Layer 6 of a small transformer language model trained on English Wikipedia (10 layers, counted from 0, width 128).
A neuron's activation on a vector x is SiLU(gate . x) times (in . x), where the dot is the dot product.
The model reads these tokens: ")\n" "-" " B" "M" "W" " " "4" " Series" " (" "F" "3" "3" ")" " (" "2" "0" "1" "3" "–" "2" "0" "2"

The vector x that enters this layer's MLP at each token. A number n stands for (n - 500) times 0.0077.
0 ")\n": 484 269 667 689 458 444 571 649 502 575 339 450 656 497 474 517 587 493 280 343 545 554 173 656 498 635 512 392 730 624 690 672 686 434 437 645 405 597 733 411 403 537 391 316 528 646 432 548 485 525 435 409 451 531 454 450 539 423 420 225 468 394 475 350 303 363 506 768 477 722 563 655 497 557 507 440 504 408 427 61 521 452 570 627 525 543 746 428 194 472 479 508 429 437 517 422 430 498 645 399 455 706 651 558 534 397 513 635 271 459 582 308 513 268 634 447 450 451 428 454 609 584 361 370 466 441 650 547
1 "-": 504 243 694 730 408 484 625 683 488 581 272 524 521 560 547 494 670 399 333 440 588 619 237 546 438 512 404 478 609 623 648 560 655 353 331 625 579 362 752 479 481 486 620 305 390 660 442 614 549 467 432 407 505 567 469 466 662 420 526 358 504 581 498 475 427 395 479 657 558 727 587 570 380 449 512 457 551 413 451 66 413 388 651 597 572 600 700 413 206 450 524 555 379 479 488 405 444 472 668 487 405 891 619 472 497 542 594 585 260 520 628 358 563 274 482 492 460 423 597 469 565 505 364 226 471 459 515 681
2 " B": 461 636 742 537 281 576 583 461 438 468 400 611 586 700 560 474 566 408 299 373 578 480 581 663 642 614 365 311 553 682 720 420 810 516 440 432 576 157 640 429 645 553 520 233 471 823 260 603 452 507 431 482 500 636 490 553 477 573 523 545 440 520 687 387 517 520 394 867 446 642 487 460 287 555 410 451 315 601 256 409 487 399 678 628 404 411 633 482 380 569 603 570 565 478 417 400 889 618 672 373 347 669 672 487 358 312 585 626 486 481 421 434 570 419 540 595 468 395 751 450 568 487 380 142 413 643 489 542
3 "M": 330 244 300 698 455 622 385 411 584 480 377 540 570 615 397 326 629 695 393 450 509 392 581 515 593 719 294 510 449 522 385 516 593 630 403 346 407 359 624 478 738 288 532 398 338 752 433 485 598 335 607 633 375 629 566 696 643 743 677 424 726 576 536 739 664 643 578 462 465 359 414 731 467 529 420 308 427 307 331 505 636 582 311 536 547 364 456 606 353 490 590 381 637 672 816 400 785 614 450 582 548 570 851 380 544 468 415 642 382 455 533 420 519 393 660 477 494 293 542 365 570 489 259 160 422 370 473 660
4 "W": 512 182 388 454 370 650 597 480 612 428 452 569 693 567 376 510 605 739 701 356 603 335 495 698 685 347 641 675 696 668 447 473 333 546 412 337 421 295 608 544 588 191 424 482 347 656 552 392 624 375 673 611 628 474 561 761 676 496 756 650 649 472 284 705 597 776 547 548 455 470 483 751 389 557 450 334 517 469 492 381 391 603 703 558 296 457 492 684 321 462 496 268 569 430 419 533 786 628 484 520 507 555 683 272 808 371 421 613 416 373 545 384 422 480 516 468 528 590 497 608 623 445 400 227 467 506 324 392
5 " ": 430 209 452 632 196 491 869 275 600 450 408 450 687 561 589 674 422 426 588 360 559 614 570 854 466 492 568 501 580 548 444 443 790 428 604 421 679 405 731 531 749 325 361 481 455 788 365 489 517 501 609 725 459 657 382 369 789 459 590 523 552 620 450 521 657 537 324 571 551 603 494 522 438 483 534 473 349 291 285 386 427 506 573 481 670 501 730 432 341 380 442 442 619 544 495 432 694 356 527 504 393 702 541 581 618 316 853 526 577 484 608 473 487 393 404 380 552 626 666 722 461 471 374 239 684 508 537 484
6 "4": 476 291 449 526 453 608 612 378 542 440 472 678 649 621 540 422 337 438 569 305 506 402 767 522 488 399 647 728 640 639 401 499 703 249 762 404 499 528 736 656 466 391 554 543 383 507 309 504 567 508 724 624 539 797 510 522 646 432 827 644 610 725 430 424 644 595 464 706 323 628 424 509 322 329 729 492 320 478 334 396 579 544 709 547 450 515 575 601 538 515 602 625 610 439 606 427 742 502 585 527 552 592 581 427 665 361 585 686 306 330 616 353 478 268 495 508 393 514 647 758 382 506 589 245 672 718 828 360
7 " Series": 445 225 383 400 488 817 639 190 519 396 408 584 493 725 340 639 556 665 412 508 539 548 539 471 344 864 557 491 424 563 514 424 707 712 469 410 636 630 617 572 533 427 391 541 413 335 672 477 624 553 539 554 686 722 361 488 584 313 593 476 275 432 566 546 516 698 740 628 541 595 481 637 214 417 513 368 328 391 529 279 754 446 331 535 496 445 389 666 477 279 487 523 523 641 328 389 771 545 519 526 585 539 559 263 492 315 496 742 555 591 499 385 739 568 395 657 513 326 549 594 523 708 158 209 455 631 483 505
8 " (": 545 362 536 392 300 475 676 405 501 445 398 636 631 558 486 506 485 533 622 432 466 602 506 542 511 578 504 374 582 690 621 591 771 341 465 629 454 490 753 543 601 495 596 279 625 734 364 222 452 536 561 539 465 488 247 456 649 438 366 426 335 580 466 518 470 413 489 833 538 788 451 557 400 596 569 599 476 426 484 89 442 578 663 501 655 627 767 455 383 418 431 597 485 531 740 538 645 485 656 591 257 525 454 420 688 314 726 651 287 480 630 517 613 293 448 584 374 408 485 588 452 606 366 269 491 483 548 607
9 "F": 463 748 534 389 235 637 635 367 556 446 506 436 695 617 397 470 646 623 523 471 466 280 581 520 557 941 517 453 652 585 402 472 686 416 407 302 430 487 708 537 503 469 513 264 398 607 347 510 492 494 748 510 543 618 491 570 486 606 390 513 554 420 570 445 547 565 400 644 524 676 458 471 204 205 490 524 345 455 223 384 408 375 442 500 351 599 701 645 317 607 718 497 604 406 577 288 807 547 518 598 484 716 716 509 537 480 496 660 231 460 343 379 473 482 556 524 367 333 575 478 660 546 293 119 332 359 453 437
10 "3": 312 205 404 637 549 621 550 466 605 569 564 584 651 557 392 262 376 407 420 279 262 434 755 707 448 405 792 603 634 661 335 356 592 475 637 372 449 677 714 529 495 481 612 458 321 562 301 200 537 604 698 653 523 612 552 381 478 481 703 672 447 557 708 424 692 477 688 556 512 705 552 393 265 261 679 413 379 343 174 398 529 555 497 458 494 272 646 602 491 348 555 786 799 529 611 401 658 522 617 445 438 569 728 514 726 456 544 560 529 478 567 293 523 306 426 461 460 319 651 552 464 430 431 429 579 481 582 516
11 "3": 371 380 314 547 568 821 713 376 649 343 455 501 559 561 372 429 428 684 375 385 702 339 815 426 466 533 542 780 669 457 428 450 629 569 554 419 499 538 862 456 484 482 533 454 466 374 453 478 516 622 548 537 646 569 444 287 441 421 706 444 474 555 659 397 548 672 670 554 445 583 380 484 445 416 724 410 532 406 28 389 538 565 434 326 487 539 420 729 544 388 715 647 703 635 470 298 719 415 621 555 342 661 664 404 649 250 464 667 518 534 666 453 547 574 365 602 528 538 607 493 462 705 441 342 624 406 709 418
12 ")": 478 308 493 515 252 530 594 339 564 336 478 267 425 568 488 236 375 653 371 256 629 438 400 598 303 687 416 334 567 458 633 543 682 622 378 458 442 449 730 438 685 419 406 567 530 612 474 386 492 486 635 527 498 519 340 312 475 363 440 459 454 568 500 567 533 646 534 688 105 560 457 597 406 409 470 497 472 564 511 154 759 626 499 539 446 540 642 774 338 374 546 611 674 687 479 248 499 465 525 497 143 674 591 326 603 535 571 698 394 518 551 413 251 559 351 636 506 485 627 393 457 726 397 466 460 631 550 395
13 " (": 549 430 518 419 287 508 623 420 453 472 410 606 661 606 462 491 580 530 509 461 487 602 486 469 547 628 483 391 602 637 550 640 792 349 533 600 346 495 736 460 614 497 567 283 612 765 334 172 423 477 612 548 487 452 233 462 656 546 396 321 359 539 497 494 474 426 495 800 544 758 490 543 455 583 548 602 491 440 433 120 483 557 599 510 651 661 750 428 345 511 430 666 508 648 714 489 593 535 641 587 226 511 438 400 683 396 752 677 293 486 588 487 550 301 486 542 415 341 456 543 398 628 272 256 438 464 616 683
14 "2": 437 308 560 589 398 542 748 362 416 627 456 759 777 659 282 489 531 466 410 284 393 375 704 551 557 412 444 626 729 571 400 578 827 494 475 610 607 455 626 480 584 669 714 344 324 661 354 514 361 536 526 552 643 723 533 486 465 432 544 305 619 619 582 388 545 500 601 620 350 703 472 448 428 142 637 525 534 487 280 459 428 456 411 639 564 349 691 501 464 570 624 655 592 375 668 466 600 516 691 529 471 610 540 507 492 403 696 650 87 550 557 307 483 438 310 774 352 367 406 654 468 594 354 162 463 600 607 655
15 "0": 495 427 485 286 609 803 849 577 432 493 500 533 548 788 253 447 723 587 426 310 487 340 631 475 391 582 468 365 741 568 397 674 703 396 613 737 491 309 787 573 494 566 579 216 502 349 325 456 578 639 464 590 605 677 530 525 543 333 510 529 616 568 498 586 469 568 633 492 488 821 518 496 462 448 434 481 581 510 425 428 485 559 652 463 429 472 681 502 524 323 688 421 764 460 656 486 722 498 570 614 665 597 534 510 726 471 574 659 528 673 543 100 418 708 407 690 415 350 450 682 407 670 382 385 534 755 540 674
16 "1": 397 486 608 443 612 611 892 358 448 620 421 431 645 378 286 246 697 526 496 481 440 469 621 499 490 695 584 446 631 526 711 595 602 558 652 315 586 561 648 393 568 499 504 256 620 387 372 655 452 479 642 660 675 641 454 317 452 264 483 606 645 611 654 414 209 632 553 438 278 825 409 476 567 473 557 449 214 322 418 444 509 701 549 435 573 341 687 451 575 430 605 530 477 355 701 508 662 344 524 401 557 475 594 537 821 309 652 506 658 758 625 275 407 517 376 520 752 331 725 381 434 614 587 404 661 739 501 610
17 "3": 555 500 428 595 724 614 847 438 415 504 500 512 542 391 434 356 628 692 485 407 461 287 909 531 450 578 533 647 572 703 535 604 435 563 537 274 368 607 878 475 274 391 575 464 805 274 377 362 647 588 400 683 546 729 500 312 538 322 532 807 496 454 645 609 422 541 478 421 359 734 460 626 449 392 482 641 523 620 312 402 670 470 381 608 479 436 493 584 360 524 515 732 526 610 714 514 367 511 524 498 225 689 703 574 584 365 626 574 492 511 688 410 472 531 271 678 547 552 616 340 418 618 530 318 628 679 498 493
18 "–": 384 357 369 375 402 821 848 309 562 409 558 399 645 668 285 717 609 536 458 454 355 477 459 208 366 565 842 464 714 699 421 627 761 514 496 512 300 381 689 668 600 501 391 214 534 543 407 276 516 579 736 556 650 470 402 393 670 603 388 475 465 492 524 707 385 469 327 414 367 654 443 580 562 600 349 471 532 421 433 289 447 543 471 348 425 530 671 503 334 243 459 524 747 690 545 611 510 556 567 770 472 647 625 449 648 302 542 646 456 482 479 351 264 535 400 570 425 483 485 554 526 630 379 341 432 564 508 443
19 "2": 397 264 527 595 516 612 708 269 660 550 528 527 736 419 252 331 577 531 260 439 384 348 732 618 594 423 628 677 708 562 440 405 772 435 401 330 624 449 674 526 493 476 515 250 359 471 315 469 376 562 552 713 819 661 306 444 398 382 721 280 662 547 468 511 512 639 652 321 197 661 555 467 579 393 532 645 587 374 432 503 358 614 392 633 439 638 667 489 629 732 511 657 651 395 689 593 590 506 631 297 441 441 516 352 705 242 686 549 398 562 575 518 308 408 272 530 510 466 642 670 385 649 382 350 499 758 529 434
20 "0": 511 320 432 409 549 734 778 479 488 374 369 538 678 645 284 535 748 550 433 396 616 500 663 409 235 506 582 311 728 623 402 697 599 516 537 567 373 421 706 671 461 501 473 221 535 337 337 352 658 575 576 672 698 574 476 434 559 260 611 395 678 456 325 723 533 627 641 435 489 633 504 501 513 498 329 611 525 502 381 318 402 578 608 393 446 407 629 712 380 391 661 407 627 564 430 542 593 489 459 601 620 446 620 519 734 94 590 639 697 620 600 145 329 546 289 565 360 479 487 676 452 586 329 459 627 733 469 461
21 "2": 485 415 572 548 489 702 869 393 566 488 549 546 640 309 346 275 716 490 284 455 439 419 645 649 591 602 720 441 603 603 591 498 640 571 516 310 663 529 733 394 441 563 291 279 500 472 313 658 347 565 592 845 816 762 385 464 332 270 590 432 640 625 568 533 293 728 536 428 196 732 526 393 662 429 486 655 563 380 486 385 417 665 326 669 554 441 559 507 539 553 519 522 415 383 700 608 578 522 508 326 352 476 426 487 712 293 647 465 588 735 626 411 448 520 203 530 744 553 683 499 535 567 430 468 658 756 502 502

Each question shows the input weights of one neuron of the MLP. A number n stands for (n - 500) times 0.00091.

n40 gate: 525 372 579 533 556 415 431 550 500 596 503 392 541 401 472 444 427 419 591 557 566 543 216 331 540 553 399 518 494 506 491 487 533 735 590 634 385 796 605 329 466 418 506 551 446 519 448 583 440 573 343 609 735 438 524 610 703 463 428 357 451 627 478 608 458 397 290 347 348 584 553 510 484 409 319 509 468 503 570 644 537 580 419 477 307 606 391 606 445 500 614 607 552 465 398 421 563 671 521 325 513 612 705 537 555 526 540 433 500 295 416 509 571 304 645 408 667 412 447 394 452 369 525 487 438 481 550 703
n40 in: 568 553 557 524 597 742 358 441 417 453 545 552 500 353 582 611 364 435 421 530 545 615 520 458 627 475 412 400 480 647 349 555 465 395 489 441 379 607 491 566 374 462 539 488 455 471 451 583 594 592 587 431 414 513 453 404 348 506 438 494 442 411 557 517 161 483 582 461 415 584 597 517 424 309 434 516 371 412 428 603 547 509 601 257 477 564 580 427 404 467 653 461 415 428 719 533 556 489 527 472 412 488 556 552 426 653 431 557 391 605 614 522 528 445 432 579 333 500 545 564 538 452 597 466 597 297 601 704
On which two tokens does it fire most, strongest first? 0 ")\n", 1 "-"

n120 gate: 422 698 416 643 459 467 406 461 518 610 491 480 398 491 594 467 404 445 646 657 385 392 420 547 550 470 482 343 372 524 458 645 576 567 428 479 305 449 564 445 521 465 692 448 631 419 450 485 366 485 459 543 324 503 503 569 316 556 674 563 541 485 656 583 587 491 642 476 453 710 580 433 397 527 527 316 288 436 456 629 600 368 434 423 348 575 534 449 481 567 530 376 439 555 509 692 524 341 649 476 751 546 368 332 394 398 373 476 375 487 458 515 654 314 477 393 576 518 397 476 379 633 384 545 426 647 476 421
n120 in: 462 550 442 327 599 513 703 418 386 599 259 567 497 472 639 472 430 409 479 378 674 475 519 478 497 491 522 429 451 658 362 484 669 629 487 538 342 396 503 423 405 515 349 510 649 438 558 407 519 606 436 471 397 518 611 377 568 392 447 353 466 462 670 490 555 636 393 336 357 600 382 465 559 359 519 722 606 538 531 632 340 490 594 306 535 381 436 500 354 451 497 675 576 484 323 390 604 440 393 417 637 542 687 321 478 610 515 401 569 392 472 605 633 629 591 391 738 329 399 606 519 538 548 487 366 391 469 655
Which token does this neuron like most? 4 "W"

n60 gate: 332 432 543 377 537 604 485 393 410 459 411 500 441 509 488 535 566 506 305 437 636 503 645 497 355 541 622 497 637 445 579 600 370 613 650 453 433 370 536 425 558 578 683 476 560 512 506 474 509 557 517 709 591 558 613 503 680 387 658 286 483 449 428 593 603 369 382 659 488 497 482 419 448 470 303 397 539 420 685 720 393 600 533 594 491 482 452 482 427 402 500 676 486 443 363 503 618 376 343 584 557 361 546 407 584 509 425 590 406 423 471 329 523 506 540 636 503 464 524 318 792 400 536 550 509 458 574 423
n60 in: 460 622 519 385 417 549 440 543 461 337 532 596 571 536 503 373 332 424 572 558 446 545 323 433 617 438 557 408 421 651 325 625 745 392 491 511 462 500 517 503 500 453 477 552 626 479 561 522 503 633 505 363 511 604 542 474 503 411 580 588 547 341 705 378 389 503 486 525 694 466 500 419 535 526 698 341 433 437 542 420 408 497 531 412 603 582 558 497 444 550 632 383 461 529 715 533 454 441 522 536 503 445 574 241 325 608 467 558 424 615 520 547 503 526 607 467 679 665 443 384 412 577 500 378 666 572 559 357
Which token does this neuron like most? 6 "4"

n88 gate: 532 571 446 490 595 484 505 663 484 560 651 520 412 516 601 453 369 423 420 341 340 571 378 516 615 518 575 573 519 419 431 642 564 628 484 553 565 473 573 532 492 417 471 394 433 426 282 421 524 614 659 552 592 567 396 423 440 500 520 484 508 457 457 438 609 536 487 448 539 455 492 505 429 614 369 420 649 441 274 536 578 454 508 480 610 635 522 468 569 549 581 386 562 619 254 539 702 288 495 662 513 522 572 404 555 585 495 640 513 406 600 565 505 647 508 447 526 428 505 582 470 468 546 558 445 492 651 539
n88 in: 402 543 431 331 434 489 718 495 599 282 536 445 563 516 432 365 407 453 569 563 470 554 481 422 460 616 368 489 686 470 649 410 316 553 358 541 466 641 444 550 484 426 590 369 572 525 580 314 525 531 560 561 333 513 476 462 672 369 469 438 404 519 428 467 399 466 402 479 427 535 624 400 404 516 420 402 711 390 385 534 604 572 525 491 431 427 358 405 421 590 433 497 391 603 578 629 473 516 439 602 514 422 457 414 471 323 521 544 557 432 481 366 497 461 328 483 444 437 580 581 388 650 583 429 476 550 391 508
Which token does this neuron like most? 18 "–"

n0 gate: 352 408 540 500 561 607 545 430 372 406 503 664 450 536 548 547 505 492 695 370 618 453 571 470 492 564 565 637 497 505 689 511 456 508 352 528 408 442 409 551 593 416 461 497 565 523 565 594 610 633 535 474 497 400 489 564 582 593 462 458 473 651 446 329 399 653 486 484 428 481 450 579 442 678 514 419 509 469 566 585 544 571 598 554 429 389 568 416 543 481 594 475 522 423 250 586 438 436 486 374 421 509 357 640 598 618 656 560 436 462 710 662 541 635 411 596 619 452 607 403 609 609 545 545 511 665 775 581
n0 in: 610 550 377 500 463 662 515 506 697 597 363 477 423 450 589 465 523 463 316 529 435 559 458 535 346 312 527 316 405 389 532 415 456 517 509 359 622 553 509 503 503 419 414 482 560 552 512 383 593 563 628 591 365 653 567 423 453 323 460 309 532 385 587 473 335 439 438 538 543 577 512 371 482 453 410 523 412 452 509 615 428 518 595 734 458 518 421 728 451 462 400 486 454 473 497 712 461 550 658 640 365 430 318 387 587 515 500 599 371 438 562 436 500 342 302 491 546 339 378 376 289 503 434 521 327 428 394 411
On which two tokens does it fire most, strongest first? 12 ")", 21 "2"

n230 gate: 601 560 436 297 400 648 570 439 351 520 451 442 581 619 500 551 581 486 360 375 561 643 341 455 497 534 593 472 473 585 549 639 300 655 477 715 603 451 532 643 314 472 448 588 416 675 570 486 369 518 403 470 340 568 424 451 506 432 645 406 415 620 494 456 458 348 439 438 333 431 571 520 360 581 415 606 612 271 545 482 528 621 471 475 485 526 385 535 554 441 517 452 492 591 679 642 587 474 614 508 591 642 314 486 599 583 356 553 469 599 466 610 579 429 436 596 307 543 448 460 455 601 532 523 375 564 454 542
n230 in: 446 460 495 547 503 380 271 543 450 503 472 477 605 607 541 425 340 555 379 597 503 462 517 495 537 623 361 574 508 423 484 652 418 339 578 470 522 562 585 379 569 560 613 348 625 436 450 559 495 473 378 500 503 470 376 495 495 629 378 497 450 555 514 550 531 556 665 598 416 570 471 481 550 449 495 492 475 364 537 520 727 528 427 448 549 513 563 678 531 537 585 429 655 327 473 403 541 422 662 548 563 528 455 640 408 489 415 495 404 489 631 325 606 475 474 432 419 427 332 500 455 308 697 346 420 629 395 529
On which token does it fire most, and how strongly? 15 "0", at about 0.94

n211 gate: 299 509 491 543 484 234 455 632 512 606 628 445 506 627 458 473 454 543 526 497 371 524 442 485 491 390 476 494 438 459 169 478 437 550 398 527 485 536 662 549 439 462 548 573 367 414 485 479 497 567 486 660 541 559 485 494 609 611 384 554 354 589 357 497 435 565 380 600 609 601 411 533 571 356 559 361 582 428 559 563 664 485 404 526 482 819 405 542 494 375 464 415 567 439 547 575 602 670 512 347 691 420 244 600 383 466 412 518 705 541 583 671 577 515 584 619 483 365 419 316 417 575 521 386 562 488 446 451
n211 in: 570 478 561 322 729 574 670 497 469 375 398 543 449 403 440 406 288 753 414 353 436 443 342 587 628 544 554 519 529 328 554 445 510 497 525 598 428 582 526 503 515 349 443 390 621 546 398 541 542 439 332 442 487 354 317 440 459 534 590 673 447 506 555 600 591 484 735 335 661 440 569 471 385 503 512 610 542 644 581 374 661 562 554 264 420 475 558 424 454 586 534 562 543 368 569 543 344 472 515 519 516 406 715 525 646 621 450 574 387 335 428 494 431 581 718 483 466 653 771 645 578 411 606 649 462 413 380 451
Which token does this neuron like most? 14 "2"

n57 gate: 561 372 571 663 593 590 596 494 446 409 654 462 589 458 642 616 423 462 390 565 636 652 569 488 602 320 525 497 522 279 307 415 768 443 307 415 440 561 444 347 518 443 460 478 658 456 620 527 531 575 544 679 573 393 467 503 588 620 349 625 452 631 306 516 693 414 420 452 567 408 530 441 548 626 533 280 466 481 521 400 491 422 601 585 335 570 597 518 475 386 488 404 393 572 491 506 525 540 619 458 628 383 414 566 686 535 458 335 442 490 348 425 609 503 682 465 652 556 491 366 709 614 550 617 479 344 506 485
n57 in: 538 304 423 469 565 533 580 583 382 689 581 474 482 485 403 631 375 480 517 534 577 555 626 570 494 383 450 624 464 361 515 464 543 484 629 395 431 656 521 548 422 426 386 509 485 403 448 384 334 632 662 352 573 442 575 630 526 540 333 538 598 692 518 491 482 382 532 682 540 433 541 482 628 606 405 389 560 432 670 318 428 422 500 694 610 570 488 606 433 448 538 503 497 422 457 472 412 465 486 480 512 256 512 610 589 370 350 611 471 310 515 448 523 506 494 395 474 293 485 474 488 565 420 856 535 383 605 423
Which token does this neuron like most? 2 " B"

n276 gate: 521 762 465 608 643 442 451 667 494 548 486 517 548 449 573 680 518 401 312 357 539 470 528 565 405 362 741 530 488 464 455 472 487 433 449 464 528 527 577 644 491 518 587 352 491 385 456 449 567 592 328 435 428 443 556 570 461 574 497 446 429 592 691 478 606 400 412 601 503 346 446 423 353 582 684 450 349 524 672 586 391 333 512 358 298 536 645 627 488 435 587 615 512 583 688 485 348 503 556 426 650 599 651 307 583 512 426 445 527 330 608 372 592 500 362 418 397 497 457 545 503 452 307 624 611 469 636 591
n276 in: 561 552 409 398 645 335 564 642 424 650 503 527 536 478 469 547 427 433 503 379 450 442 520 530 375 409 559 519 371 658 257 423 538 515 445 357 577 655 540 722 465 538 517 401 450 354 532 481 520 387 676 548 429 526 424 567 489 511 602 417 592 540 500 466 409 457 469 552 377 486 508 463 511 439 353 725 387 486 421 552 497 452 592 524 335 646 373 439 380 603 341 514 390 398 727 591 444 453 454 533 472 625 656 443 533 414 307 545 412 480 574 533 456 463 425 552 487 461 545 404 523 469 486 608 585 272 472 454
Which token does this neuron like most? 10 "3"

n17 gate: 448 427 568 591 522 571 561 656 316 548 388 526 488 524 573 530 529 769 547 488 302 602 695 590 563 410 439 584 516 632 491 534 449 554 379 331 379 600 562 500 553 666 400 419 506 691 476 395 479 701 474 372 437 483 417 558 461 494 267 470 574 478 596 450 369 585 400 545 311 567 515 518 541 500 589 526 293 674 592 666 411 258 381 341 386 600 522 661 425 500 641 429 400 534 497 612 637 497 474 533 518 581 377 315 461 431 348 423 437 551 581 548 518 547 550 471 671 454 387 485 231 375 528 442 476 423 473 476
n17 in: 674 359 681 391 486 565 415 442 459 538 506 519 571 548 516 449 731 593 337 444 455 436 391 494 421 513 487 636 643 392 628 440 520 554 423 263 576 622 507 493 620 478 526 632 337 427 446 411 529 487 416 536 462 415 396 481 370 210 605 455 402 365 634 720 477 407 397 582 563 237 462 451 517 574 633 609 332 620 339 568 513 467 371 507 578 660 484 429 403 610 510 509 277 464 732 475 610 323 419 506 412 470 396 278 506 566 551 624 465 601 526 491 367 404 403 537 425 494 409 570 414 203 578 564 628 500 346 472
Which token does this neuron like most? 17 "3"

n244 gate: 535 623 563 483 512 726 396 396 494 491 469 551 529 529 538 506 423 687 385 517 361 529 407 407 517 608 589 509 558 459 526 482 444 404 518 655 394 444 341 578 569 477 339 470 444 482 540 538 399 440 548 690 375 500 678 535 326 316 515 433 448 395 449 629 479 646 597 251 585 491 421 449 439 524 431 514 374 215 520 559 652 602 621 475 557 535 506 512 357 526 503 468 500 599 375 645 385 430 469 445 557 524 399 604 532 379 497 566 465 549 424 251 430 433 563 709 509 328 547 585 394 415 536 568 261 515 656 417
n244 in: 571 622 532 458 397 563 497 407 505 508 590 497 505 674 475 454 384 696 476 445 421 702 392 358 588 562 703 660 559 513 570 598 463 442 552 430 486 424 456 442 627 399 389 589 404 315 667 559 451 511 592 472 390 459 412 421 420 362 546 573 341 508 395 478 562 522 606 599 596 443 637 390 483 470 431 382 414 396 463 585 505 572 456 474 442 570 686 432 494 341 427 367 595 472 366 563 424 462 611 484 547 492 483 567 439 346 455 483 484 390 387 436 457 489 597 574 460 495 568 535 391 538 500 446 261 588 611 616
On which token does it fire most, and how strongly? 7 " Series", at about 1.8

n125 gate: 466 392 413 539 523 506 544 575 421 634 474 500 447 503 618 644 560 670 419 440 435 592 674 433 722 500 372 393 545 506 420 440 546 673 608 395 376 596 446 346 431 554 648 579 484 503 545 399 441 535 452 354 531 564 627 500 387 512 594 522 679 497 447 415 223 538 447 421 599 515 387 418 641 407 464 506 598 394 418 526 467 253 599 398 622 586 557 556 561 539 368 491 419 421 402 419 382 534 509 524 484 570 448 363 591 630 406 305 586 345 178 609 506 484 461 445 341 348 743 746 522 444 428 469 322 531 466 428
n125 in: 432 506 363 626 357 461 282 482 610 614 517 494 589 550 393 597 397 551 465 305 553 576 618 622 392 441 395 485 534 462 518 509 407 489 370 418 451 465 464 413 480 460 515 530 443 469 590 491 551 506 620 451 477 622 474 464 404 601 491 588 503 373 419 334 357 586 399 546 273 615 491 446 377 447 477 357 515 590 500 559 561 364 426 491 410 476 436 538 381 468 395 772 402 497 544 440 530 361 368 323 815 573 426 549 320 610 636 638 479 454 430 669 564 497 583 633 385 485 494 394 442 453 578 684 462 572 718 385
On which token does it fire most, and how strongly? 20 "0", at about 0.63

n228 gate: 419 411 696 509 538 491 611 530 401 668 480 394 470 432 470 335 549 500 457 639 425 385 436 468 515 319 452 544 485 755 497 460 528 381 530 550 546 414 424 491 421 523 357 476 238 678 401 450 575 445 414 457 724 405 579 482 468 313 425 473 517 479 539 676 595 438 554 497 367 479 565 579 463 494 562 543 497 359 430 359 617 777 357 494 548 467 613 554 623 474 774 488 439 527 450 465 575 655 572 500 446 439 320 658 477 607 456 545 597 699 314 485 335 479 514 456 378 392 569 541 555 411 615 604 532 545 467 462
n228 in: 469 668 612 304 543 604 421 622 469 528 325 404 175 438 516 540 376 581 515 491 428 540 561 522 635 531 491 500 439 506 397 458 516 544 463 683 349 509 462 440 576 728 519 312 374 529 436 592 513 634 416 542 438 494 451 456 475 436 484 413 488 551 544 557 674 387 475 653 438 484 658 484 510 469 230 554 599 525 362 569 524 554 409 640 468 553 430 428 603 342 410 760 524 478 642 612 675 491 685 362 535 526 686 442 448 558 497 386 652 454 497 564 451 410 558 650 400 327 233 547 297 403 421 434 553 471 481 624
On which token does it fire most, and how strongly? 15 "0", at about 1.2

n239 gate: 383 392 534 469 408 420 361 576 600 425 589 548 512 422 567 506 520 520 582 477 406 578 458 641 643 471 456 514 509 474 564 380 605 457 363 599 563 585 446 432 566 503 369 590 615 455 569 702 639 455 370 359 500 401 537 585 560 457 469 576 517 446 429 434 404 648 459 273 524 605 549 396 588 415 537 441 583 603 234 405 311 703 690 329 583 413 527 535 494 546 384 443 412 557 572 455 453 497 392 603 355 329 451 589 740 702 468 476 581 460 590 494 653 587 446 344 500 403 309 419 497 637 533 482 561 476 372 503
n239 in: 522 472 503 466 460 433 568 414 724 459 467 552 586 525 318 695 562 482 550 506 458 443 630 412 488 582 433 472 516 403 576 252 410 609 541 576 477 408 150 730 425 661 500 695 362 523 562 638 471 209 337 536 528 590 401 516 516 537 644 320 528 338 471 435 585 585 455 459 516 624 371 510 398 331 628 614 652 471 488 467 282 611 535 432 510 370 539 382 638 478 421 696 500 390 453 435 599 510 608 566 594 533 503 550 625 618 525 426 402 467 588 363 309 415 617 517 537 561 519 472 454 481 342 634 494 290 519 679
On which two tokens does it fire most, strongest first? 17 "3", 12 ")"

n15 gate: 418 526 435 565 604 408 704 594 583 500 578 517 512 523 477 459 540 311 531 426 468 485 616 517 463 509 609 457 557 411 471 413 386 603 550 605 656 453 619 515 540 437 389 551 441 588 443 618 518 512 257 608 294 461 320 509 529 615 608 596 446 521 652 446 479 409 271 575 361 448 578 577 573 687 405 279 515 447 291 475 506 572 547 600 388 529 548 722 645 443 390 543 642 321 578 500 430 494 639 486 482 323 402 560 577 569 414 637 433 488 454 606 538 617 574 656 597 526 468 567 464 354 352 567 413 566 412 460
n15 in: 364 460 515 569 662 472 297 267 536 701 611 583 605 180 478 332 602 485 644 691 376 402 399 463 333 377 235 485 519 585 420 452 529 546 518 543 516 580 437 418 560 347 506 472 625 532 566 491 553 604 610 462 647 456 539 426 199 491 302 479 358 481 478 434 564 513 478 527 398 485 570 403 340 549 621 416 491 478 521 461 419 563 512 437 634 512 254 494 452 356 491 434 524 579 506 419 528 300 605 570 412 576 577 530 394 297 551 509 387 474 580 503 610 525 458 293 548 457 516 426 615 537 409 503 549 500 488 644
Which token does this neuron like most? 10 "3"

n22 gate: 549 259 258 237 540 578 317 461 527 421 614 431 481 638 671 435 351 447 497 564 541 486 536 476 543 617 503 338 534 557 650 404 396 520 371 647 607 503 472 497 524 500 522 587 494 449 513 625 397 455 648 407 427 464 487 318 624 430 517 353 449 405 492 668 528 543 343 333 489 566 397 542 506 519 481 460 469 506 551 488 570 483 450 441 681 470 348 599 489 417 467 452 473 385 484 492 459 314 479 505 461 444 640 584 495 412 546 598 454 314 598 451 522 492 633 569 527 536 439 544 398 555 394 591 405 564 497 471
n22 in: 548 559 626 470 444 597 457 440 486 352 430 525 525 497 392 492 306 524 382 404 667 309 367 533 500 340 808 494 322 358 705 509 577 458 531 472 477 523 647 480 395 415 424 465 526 547 597 517 449 414 380 471 598 601 464 480 325 461 636 556 541 575 649 413 378 488 458 569 523 427 570 491 608 613 547 692 497 238 669 361 528 488 458 545 751 537 370 548 462 401 606 541 451 557 522 508 477 477 467 578 463 451 600 400 475 462 688 500 424 438 486 580 556 427 396 580 434 423 477 573 445 432 577 500 522 471 503 396
Which token does this neuron like most? 12 ")"